Layer 10 of a small transformer language model trained on English Wikipedia (21 layers, counted from 0, width 128). Numbers have three digits each and are written without spaces.
A neuron's activation on a vector x is GELU(weights . x), where the dot is the dot product.

Input weights of the MLP neurons that the questions are about. A number n stands for (n - 500) times 0.0015.
n9: 654420523319483476487417367534513497326322564816357399628529391597343503415421724299452457532421693522503076483581443478500599464572330519604588590572384328477340507660497490608503597382453569533484569341477411649600576605484448578513623435469415520580408712684650456622589318542810480426460448582580545438437362477612563419643500451666716460520574388635611541419626506567554449536566
n13: 588322461504516406724829706472395581449321385688615440351513329639461728563587500682715618531521391550423424634437364560465599667504603573356517727379678676432508432574625403528750644508384265722439512446593447452480609367646293633468330370504414623811466452300553398465407435481661379533461368601386492310504432504547732217242716540531569620713372420467597686554676610553362194270369
n14: 392577494494464543859423494480412831617587568510434458573413428565519530538497440419559707404458507737631568395398413406471449513462472484424605616654353381484272558572664566558315571487532573666568589410331402420474530399478560443535628461417509669463399632464479470529602401512542673446497434521236386417345471468424537491373560367600612468513642208540581589727592616552479464434631
n19: 490461405508475393570489378565552544397631539545420403458618567536374522537463550451337428521598466492573446475635463475534519594484683508506435399560659558605681700513637575524610599518718603473390474412609360524479641700592580559542412470502442516441538465568503522426500563560473311506579422508457410486600444415426597462547405579466404195516422600591373526580532424447347519510710
n68: 481545380642317438614543673370405776497619442536453540295449513536569500428377328539708440409547472674660534647494403472629520575497664532559808373425410328554510543671503301436535426477463421563333526434653506513386424441477521418513578404382315423419164517308439401566702390594277467261444572509641630545368426377520545575416468460422552570487527423583490465429469324576268293477357
n93: 634541585631300504625475525522686702539534448557400406369667493365341269334500550733529624431786364493365370500312414442465344510564417517585515461440479489284246477381578556659589259465511535404655592674378428575371642648397422476496417653397405571628490565390226544475462349563543359248571549361630492493567514440130489460436463451469659604642450335526460569399401609394617544777550
n95: 895679416430608458667675386421368425503415285580620517490679427670576462613430553579472420471547560575510599490503351510480601618856507507458479594573316361422267377517513477333521503553442560517468347601303519429507497357410549553490350355494603446640548629538506389493765632543425725582674431500394426654503449406593419405606609419395585490611612574433480442493652571526665664636275
n96: 535431539357419546403665629469406453521550552334522406559601565436648663500620583374592652474442712780537600506356437614473351547547575398460494413329584311554425384550683512281829355441482598386361470432515546491464611358390478436482634297525556554523598542389494525420605466424533420481566491483483500325521552670370528472368494367386488437584545445709454532587500506463523351509416
n127: 603360441415647322497580568594244364215534569391403347703439597362289476518402447465591538494407450572427395445545530545438524564462348601562560429421352580401518487488492770590512620518464309651483421700428469530527576344485537400503509552470532450618469626585599512521528552338509599491482628545327497423650554432623559422460547588538627503231428546423548497324484509557468437415530
n186: 414440419464571449411461463599451523404459368575456503663511289510443484552552383515487456569642508581503370441505679460453403597370462492587503710557275581627521531472498546537595437583386578563389505293669528340602373500536615383492457288473378272444410540508510610503656430413418505486609582532437426604560537474474459574495626483595335590440545450538476445536452492485557394469524
n187: 436384589619670368587578353699552560269564317445487590475597440449544594366749453508435436457660482412565466440605514532525453726572503554529503458634569437332375506481418500579431520585407514567519505566370598547322453511588178553406481315407599631468425407529599574519595497524477604447533484484433401514632393453500424505497518433459389408497550588488590407514390412537648489620558
n247: 471528635529538377445411533510451728438500605591519430477292444725604652350559595555486691385539869608500574497584669500614447458683427744606496404425569520447351585399390477477626413340433572441335412521526551513573534552628703607382436362454497507324601583368472575464461660622443396618612500841405604654356610654464466453469566396410522576303430345527594386381662503582453497344500
n259: 390616330598584451471410563666529567544487616438508445636416551672473479518500420456353539325594516615451633491475590514527634682604439552686421563621706454364293895685474421454370494536570536410364518320547503503476707467429591554366660420461491581323339518685529577622446543512588648696488403514569450444450491464467509475478538583632581638467410491500354503590475408417614524577488
n294: 543578530754463564404375429454622630359459517356439705568471263618324506383562291442421426471606594411454566603536524494509438387659549445423513572444349371524369356649542599349543644474470476515448406552509514408703689582473320467624462610475500447419474680622651436406484457332449441748535433475500334546535566420479615573553525536515460351370506540559419568584668429503529609591375
n301: 419361496659677437426637527484466664564628636594407330508450425474808492244348632496621352607384403515586743328500504641462568280406607463405670244451409453462546332601573329190453385432550594550500459678567445595286525338508572649572567445479500412456398492422336688443541394608477474532583560663350600635436604636346313396424748324772696565603496559575357313481806540518206469803530
n329: 483503456520606473457465564458405351535509520497484441477662415628726581428456497486530588486570825466386438458657482536747541437486537568628432282451558421417368494376631382443670512570705570526480546460511564585588656399448439398465320212516648444335438530313458476561481370517705436256608583411438475448474352634355570395540528511566432535450541565601568483497470570469478625558439
n335: 512590497494605533689510278190478574553487565500390326352514521367632585541440541556490516512400587405575648568500542551513475475358552627424503522281364441378293722378458488280431689509597613455472525374376454592602672393661450493449775389539500475626476410565399415629575484748616475366364478482406567421402326626481537404497467341625432455506349598480484531769444521564573523400386
n340: 469540321532457586444442337586620472525416540506407637500472524428560566389474519544602558031719609674677366635515393466545391522455488359700497574487490407461455759607347478480490451643490573410472421320305466381436439484548597453382662447518481722488263682408546645503346454669621563554615384564614564416522510628427631379497611408475562545545516478540291537537363401426388490595625
n345: 628407472409418604448614544374447426553560598456222436594558521595578617378358303673610402478500406555435622416542398599422415546462674623447735357674421474363196354388708559516438433472590450601479481572451382494490464275679573429425466581585525547485627331468567354525510392605375469713487553377542540549575404506491550503503586430676589475298659378619369394601442633379472638587509
n350: 536427452433645303565543404461555592473537399503558658356698440328450651346615601400478524539573460505478456522533651495444586576460593552472577365558235472446567483590549542484567541503443505688539434584503390500586497439633444656393607626543527513549567362459533533575583483594388423602489526553497483595500478388357329376404413386461404468441500544612576423542552384656298626643436
n356: 598521637274695557615496265769411642613632295558625365434577463492628323423269360500508332412666724383384762480559461463551496316671553450496329496430578354484602757705575366524614314345464240579360694423569534567583359562664594518543332560452694673432470536492432569769354281607297682277379919485447777533508381445535484360409434511496336516559630628455464364355511511317491560542375
n377: 431804510626693396627510568360506650665325421355573559503411472690326751693315594455420549471652472522440543520386546506539533385516415354517503628449500439516471574221603570450557559526533581536434587456548544383385525471497446453481519470600100500513556477326491259532573598449560574620455513800319575693607526477600387592462370494455490566471654393476321419519398491659454410580591
n381: 529506621630481380604573482425440515431439379527414546394497463527371325563634452351497430553589407412572475650575543457418543625515553547547267628368533399743570503593410467296557651389497518308556524430473468363457350410370557653500346353284452540450678358462415672606461494518617659526618512564427391459485663424636535520561455725584432454612485679598367482518286301590404522464555
n403: 497378547563601689540475431442432306609470338469435474422414497531509503459409466556477229482599500476510580678664548575497582787497466272379597443379462444796563242693524503410503602525484409434467559405568379569573458534547599606491546578370566756277621452841455562575456458602458559520447379356479463628516462525375503357556513538444509516554503552609375536463337612376380320618629
n417: 650475521406533481471401468464492550436480529433447366471395510411372605465323460518445382421372511700616552668399535497399656555553510555427323546349564408375484523452546600577425467447489457473394535522595369538489469617409562533489620574472529573565513271453485522532764489631342407509393574656343506576449505326633551467531565577571550581441367355618404593579614539541374448344503
n425: 405557547580534383536438683770450582428392426714435367467432307682735526464840547403496478614599454521571530402459688528387672640641440625428621382608449614559320583327535410388470607489559529394359435603453177416467517554635473258398293474101543467376437593383553221376449613675608486411485654340395512477453241617536542548585508568371564364595419500618507514511371482517548299338698
n431: 613519418709267544270486329482605688433500569302350569358500493306518489299425634493317660372589662641613467445571471483645553545496652399559310726461643537522378481560578175221755392419623440479455595422441415511539558500426489416362427463394366350500671576548630522401439419556554525455404577520654631630443543617391571336391519533434469475564550565578475339424757476551088591405250
n484: 725421733636444395621479305459545649266523419559470679559372429369572426497578455400396513424471540523346413387588530477556430453574490471570426360595543630524597612471590482486519541481503463395650479369437613312503492457601444614372419420442596409443407514392428632647509411411620664500596587495456449584551451548495486535424492540558484457489446593648511423390547443423532481579640
n489: 654453548364507589690682401638484494509423253408332461687510563397670618487720430484595602525524456583627620454557510491614682456639451407709473567336427398729381555579561406503477384449413611519383500410591558522555524484427453589382565441577421327509347558355344549624616513484383390382420766649298487420640471392481467617617520397563497561525609417327409267540391460418340438607433
n490: 612561333379620819522481285421355531545625500398569536452420259584681292510545701563467458428601514512493448724424484448519439447589413566600360568370693340357665421513687525480450419360565424477488510507544558307619302455561477572478375451617417455497457308331466493660387523465510319622791686454506618620392539682494298627426669488459472497577536466430503392462494528555525425592535
n496: 637458493601681718600489336500453603449558521626729256529595497535583216594409406415436344319520573317500652489644331469424547589579574266405318467493671617603676618611580275537564423258371312522444554432393364762460645475540511524554422541497381675542437577369717590489574428596481259308409664410399653694402397478590450332580669358725468643522625430606685388514473528326587641651420
n499: 425511778482529729624560581645479355556515336552460686633270334435517410730412517593619458373508388544525554543463429544566613490528701497192661514451461434386486292615550697392431390277679538373561448551386584507649570420426305591447603598648420630350260614576453511528699573703439469277482724564317444548493582430399452470648315578445390496535351581614300524394467476450669227524666

Each question shows a token from some text and the vector x that enters the MLP there. A number n stands for (n - 500) times 0.012.

"v": 522385575390507379547402432366711495724585623425694417596439708406573505411473415502331426632573559569513763503317496364568429464445493660649472589560704501515486497354369415509514500674494487518613642367350591642610485616329358452602566609533539513619593576469522532345567401376526575541480355294670705418326747491439531434593610365444560546527351599572588500365366417454427602343557
The three highest activations, in order: n431, n93, n335

"annual ": 326408663432461539519319554496464472543453548469574428576526707521433447419483410410279486653623530451572756534302369411693480333447487631503556503547471651623542307520567495587321478838440612517563661450538471583567595590474360531519536496771624441644559701380581482427637497486480514560526478378553606470368520377540604639471480381469651639419529544511503499342413504381402511228500
The two highest activations, in order: n14, n294

"published ": 288490565505511456451487497421499533577582561479609356526511668558559488358406468510493540663546501460532726604328441286706475227444465598426593525556522644645544300534492535531403367659398488582613539466575643593509490455585348496527566601733642544565577450372464473451562507499447546549538529523560671365313532420602518604535574380441482640538363558510421468215433558427439666281572
The two highest activations, in order: n301, n356

"S": 327334614419564369548447525557661297601500553572621572573524584592501575471474417404339500719516524505570608543473421401495465449459312445639525544492552557622575312441497616480409445707457602451549584455401617520597388564458351429655549463641576460645478547410491523463638462510396463580551484365611590504407731489543577519539546502461587539504164699533616553336386543472374735328543
The neuron with the highest activation: n186

"and ": 461455510359602418519421462440657420661559478495627386551574535540597515461503338399458488524611535604566593565301397492604437255506439575536561622555498720560595263579494601475432618741472566433499555547473662534566346557406353489593534524639468424632555561487586500446665497469541498619572472395654600428512506378529482433505526593332550516531419625516526399370402363383599661171398
The two highest activations, in order: n95, n294

"A ": 384493639377508542518467496476513485634583521514668434550502543373573553472470406451331566655619369478565637510404359471652545323600406671510555626507540690555569235624395577438288536729586540545422433528481632544593502500457367483460609576628616391684528508346405601368695514537413453667523393352626604443415469498624587586586540419485552450533356642436520359357317475451431660308474
The two highest activations, in order: n489, n335

"ach": 348200567356570472428309332545689382579529567470492382563406656651383519411438456352390492618560493538680578506387522300500595433553527688625576553647500632640574420559376625553525427514555534413602648361516574502636527576575356455589523454551517407593620413387571431461638466275353469631562450341679597542412609391551541527567619490478498461493188692546503374498533509413468610370573
The neuron with the highest activation: n19

"States": 285326646371619423443433539558582493657521521435662462557467670540481572452401526416427496587634547502571585598400416309562551481431493649586571450657315606644645359549465662564300380792422524449574590545486561517596266585392374507332615439781572463676527557383504391486610481324407425603532429285692654539449496474542588547435554310448501325555479658657561661354434543431401543265446
The neuron with the highest activation: n350

"which ": 464452559486630479568350496398525345632402432443674406616443494594534446494507359398399518549662538503588648467354371360582639238544425570501570550523547749576469264591429599458396506589445524410644514367452519652674429539456363492527458492762578579597524496343695477383688495506448515602649426454645549504543487436478546550546552408372619655607459566587472425300414449457463670310404
The neuron with the highest activation: n95

"'": 373248618478546422519313594262624420594593590447584441627533626565641314566465388376343454538543426436636674464481479436727573522530373567561508528519623480629601385511357457520287559882438632453616522305479408607633447663328380514487604617735547598530570512398426510415645511460730473548481431359745614355450455452573536590443567545406488565523307678543548491374179467552461653399527
The neuron with the highest activation: n403

"42": 260310736318624335475418502446605284613428523547645488499471698621576621453560360303374507748512602425615599570328475368576691513490409883587548533582551587514543416497468367524497497726470577546590594438502574497522357570387357545511567513575569529524508541346538328422585562562279529572462389430579521347572474338580650593465531554385519488592448674555582483415368478407356493386615
The three highest activations, in order: n425, n187, n13

"6": 188350706395527422498472380517575358610420510606524545560419683665505556446561458479489493655475496500525652525473502436620591541515444764538563545619624592595603335490444499570358551737455595464473566383550673521536395559454343482525567516610538367468540502327483336300510523480406491610408460401703629484449596397571575592513597398461516484632366673536515445336495506365392611299473
The most active neuron and its activation: n425, at about 0.51

"icul": 293177541437607506433425453535625512585513603470611449583481640524605460510480416362371441547524382591491681550492361253647377466613500694638551464685540562676696372588415510566537485883491525418548543419529518500672453511444343448600516610548510413580472457376561488337621586371315436557513465397629495538395575394510525444585581429519675566597287486497445512338553567457457566413620
The neuron with the highest activation: n19

"musical ": 345483502375628510429451590442485452453592605543672440529491598478556525481379417319421517647619541450513633536332405363681410343450436597424550485536387690663611370525499497458366365894336550331599696316510671503497553521431356469602583540734693551754648663488514598466606508434363496568596435363529640426529524387487572561514522365415663542519450582482509559384469531392507591220509
The most active neuron and its activation: n96, at about 1.4

"When ": 296485580422672536555338544441465486748576414426578489464490557587434425529559297385344516577592439477594576433321383452655442381510366563483571646577683699539613197540461610431326403686572539449613381451450691519590376657469381540521539468732472551696471469372583444416640558534383484696604404362570680568503436418547588511600514431415547488538391603499558431379351487468458689451445
The two highest activations, in order: n490, n377

"an ": 392450556406584433479421422458640374503499634574629477477428607474491471411428416342316349741566416465656586537328407328577478411619473645599457515569519930544615409480465513475283415850555645445535548411481688567630509473408359483513500531606593413667648506388604516430585463421560546598482460386675529497485572443551467521474560394458455576532297724544542491505436500481469791222551
The most active neuron and its activation: n484, at about 0.27

"bro": 275258489366657527380338458421598349706422580471725509678435662555490415513562456285455422617578490542755559558398522314637461466568375740497530522599458627343629417495327542617441376877546611448488677333500584691459465545565372469456609502564461557608615424422577491390681478615451486596499313332698576425516570436495553565472588573419566456469284657433524425472363487416366567439703
The three highest activations, in order: n340, n259, n187

"by ": 377431599383564415535393561470600528516607448370607400516513610602454504335524467300472628582594603510571671564327479326656430301540471624373628476545507818610562178532416543494442383656467527493542407434516569531557403613450362537434550633633572487569568513386492528543519542406353560685496443495676644537449566440499496626535604425451635481457379514530569466405446546524412618266508
The two highest activations, in order: n247, n350

"ire ": 385330642241587367418484531445570297540553503533613511622507539537511572460468397321343304712597409443528556540421387374552511356512489597527489513590465888616542446605550586543314434851455625453626618430470661548599405555457362478471501591641606427734555543362611464426598444408585510610444493405698485536412641440554625517518536391528413606485328608530444459386423531462430729245691
The three highest activations, in order: n186, n127, n484

"ably ": 268386480465561514458400580465472420595471554456778488454449457758547461486430339310397575661590430497563679626434462408655432308406437667423576580567620733563533335420528639541270373707464534385563645410471636661578393604432359507492564569820541588587557648317542461486654524506637609524482421329615532535421539487447533473419530524422553660559476494461567466319414412443452572353593
The most active neuron and its activation: n377, at about 1.4

".": 337391584402623512500409528347631472575643506483612493674513600513480455285455396581450416643615550484719604463353440441679487446462492612601667565600535479583551224501366513525466452842373657499536493528458585637514414498449366470358557450724693502506504640414516418442574506453340608600606513273598529378460449444478516469469632454431524574526354799596566475349433414380473583360499
The neuron with the highest activation: n187

"ar": 260232590409631439509350525512628563590527631505721463527455638527582556480520362426356460444553540587716651624425369385617456453546575623505575402678538545461776448446460555529441416882487474382482552466447493676725430572371342441617520475662597453554529512406569504414654499555442509529367479231599605460482560433489548503531523497394644554499335443429511503486421457475417534400370
The two highest activations, in order: n68, n417

"ef": 318169514412548480491463577480699497702508597385580463563389635570715393552403465431440485464538522491768659543300346293604482404485414638551529594570612530636654533540485540591389443862625518487539544202365446534652362501391363467543530623754624382651523529438559391426566529447569549518443333453570553405370603499473537584500580441455561648500312638566655432442335403531369503478511
The three highest activations, in order: n340, n259, n14

"On ": 383448505373613488593312547506555497693650464502527501525502498514487448473625507374329477722590460401656643575338460322660549385559399596475558692429536767546522246582421581516472388676506569488506404533501665607509368601524367567435526433668596503608542457419544554331591588558591391690520445334594568522309484341558607557473529455495590629459402528457610463295329498403387612338528
The most active neuron and its activation: n490, at about 1.3

"in ": 395431542471605491561308555486633413600547437432487499443388676488479449361477498419300587638581544436607672578332533411649437264444430585490575609560508713648558253547466414578482488562469507483566433446446542541604517610478361503530541558716677531605576615354562568492624506400539426677410403544554639489353584470504509592519578415434631565493392574536550599423373429410475544167558
The two highest activations, in order: n247, n294

"s ": 349471522403603393544395449441597514732654501555507433692424480449535505484468510390376439505589406504474705533367376358759538498540410486492506536518546823625492367467517548433227487757458651569582575490424492640632528570445356450475557553662606499621512488432397534328574425491620520608555435457662638437448430378565519481517620523440639611498404611532586493482283515419444637175558
The most active neuron and its activation: n335, at about 1.2

"ic": 264204530381597441549439419573680439613701636525771412682420708579634543457464403526454480599534519532637609519515382335588375368526469618524599510589436545537694358424456509589394466794482531422502615298541557552540342507381353475617525581669580426560574581391498504216620550479569429529386297477616655456312574394466585452499490335468654629633410475489479420399558509529449606465528
The most active neuron and its activation: n301, at about 2.7

"44": 263227704385612480485541519345513294594443622379458622587375639585627530471554413377473446692487577439553613505394452475614622535479468845561579548648593642503530440543402439634443420830467699531574572421465627520599369507453345469416551566512609412548470568372502318444492542601427589568491417348607590430512563282618569500412553414499493486565371676486571591381418511381380602385431
The three highest activations, in order: n187, n345, n329

"ap": 358126431415599468479339556516624450542665508447684464512369674568469508495525387350445419526505567491666617632253478361687583449606518549502488460546656636512629392475369553589394499883621513413546658359421556573678383578503363427621562530513550458590590425436621548408600519461361539553439422235580596302407646299582507596568608523470582607496223669466494481488332554474419603550498
The three highest activations, in order: n417, n259, n403

"the ": 463373651371540484556438494517609448652498585498586437527400559507438436556402451440490525582532467515575631523413397451617514212553459667509512577492546697604553244524466658436293533788538595473625657453503638497633462512470360405508556590550594449629445613439480451472607505416618472554496467469605644439387578413562572571564493520462683427514423650450593421397380438497444732129450
The two highest activations, in order: n127, n499

"ing ": 335385572396584521540431580556579394589514473475577410654342606487356525560457400395367487671588420405553692504352453403664593473481386550607547553497553739705601363469522553558304394742488668399553502375485620598625444575347353573413567545729562468630469571427479491302626565525601455612413488598563578356374664357517529658506469471460591656451527558549499443367467417457438651243429
The most active neuron and its activation: n489, at about 3.2

"| ": 349392669289591421500444460435638331643519575567662452420550598488500436473520507295318544644561466451563532526380438362579536379545476563543591530488505664569538210628492520486365509635491614452545562451531766582589348454441372484525324511634672401605555479333568435462586514497448619628490531425691603515402543440572563560529580447441486649542368567601618519346417515532472688207632
The most active neuron and its activation: n381, at about 0.15

"08": 347310678399575508440464452405596355627494552410389550475448638521611572446551465396462440812509509466583647516467396411583586539504332730622595577661673591490451435553391428601421499797455711500586580400519660489516312532326340449533602468543636384567509570351553427406504581550440574606593421375633565486473538377515507520466587355517551476597341709513573524383462405407441548308518
The most active neuron and its activation: n187, at about 2.3

"w": 450337639364574493529382469457735475647453494463630267607412584600452512518491472285325474660637524517536777593454570405485294447439422528570563580595455583433506513552487450445362485784460496515545587353449641639652405554340362481478601517569554531623491593449664487366675423491506484557573563280640573410340607622486515484514574427474557557546319756565592458315473406416486522306421
The neuron with the highest activation: n335

"but": 278383553286640582503473417412544321604518649435622504598442825512584562607602490436360452490634432439615653552323510340632461442479462797584535531610570588533625409503510465577400324796498448510456473364425656529544364690468346433394618516540520336600600467439444440347655524532568454519507356337704707447412637469541452601556592460559563517524423588471433383461482529384441573383448
The two highest activations, in order: n490, n259

"painting ": 312440460372545514450397554486478507495468625465658353661514668647580611548517439392425605578591500406481604532290419336673510325543437630599513510535383666620535362586542605499381370778474446378663569324532634495532507491415345465551539549682746473796558499364460630343578519407512540588587535498616563409419590345541518627472468352470563620526524549512426510330482450439402727318480
The three highest activations, in order: n96, n489, n127

"ery ": 294384575394608408462351498452514401603539566519630470608508679490530503527423423370346370673487469437568592477354434300651532464620475552471521607566493827525559382633603511544376539861452681429538538508463708620567525511493362485441560523720499391614607445345667502308632493558495492659577443446542528466427461375548637504547514495419436663467319627499477426415425415422381737248608
The neuron with the highest activation: n19

"ans": 297293629455658410550473417435576426673557514512702449619523629606479498505423434456396525612562408492585616563296464408662485368597416690657525515633431584556670382673532561481351350619546593443552662330317605576753310696376366491493500442625542700693539525430530544548609358460401498444499486223566713475450398467458480489523570259378542575596341530595620504362414549465386561457400
The neuron with the highest activation: n356

"ed ": 369404530384560515528351593541536493515489530471580388555414717589447477514460431393375640717573465536518786558336371358725595319508441590597569546516685680626547412379426491518317354737554587429545643380490662635551474480449360549541546516769584477556550556410482530301656457528594503528352501621581584414417630383610585542442532363501462656433478547468492352341430440441421611201544
The neuron with the highest activation: n489

"rebel": 304237529348461552485359504553526499811675535499674346464468577680527526575465431427376561470540495529503718394311365270596525427370568555541475481637421526560561373551508684562404492844466554450605574369462591540698442588375354439573610478662537524633517588353566424492544500390629454632517511226544742432466566558589657530571505449416637475475456540528533578361372463433453562392570
The three highest activations, in order: n14, n96, n340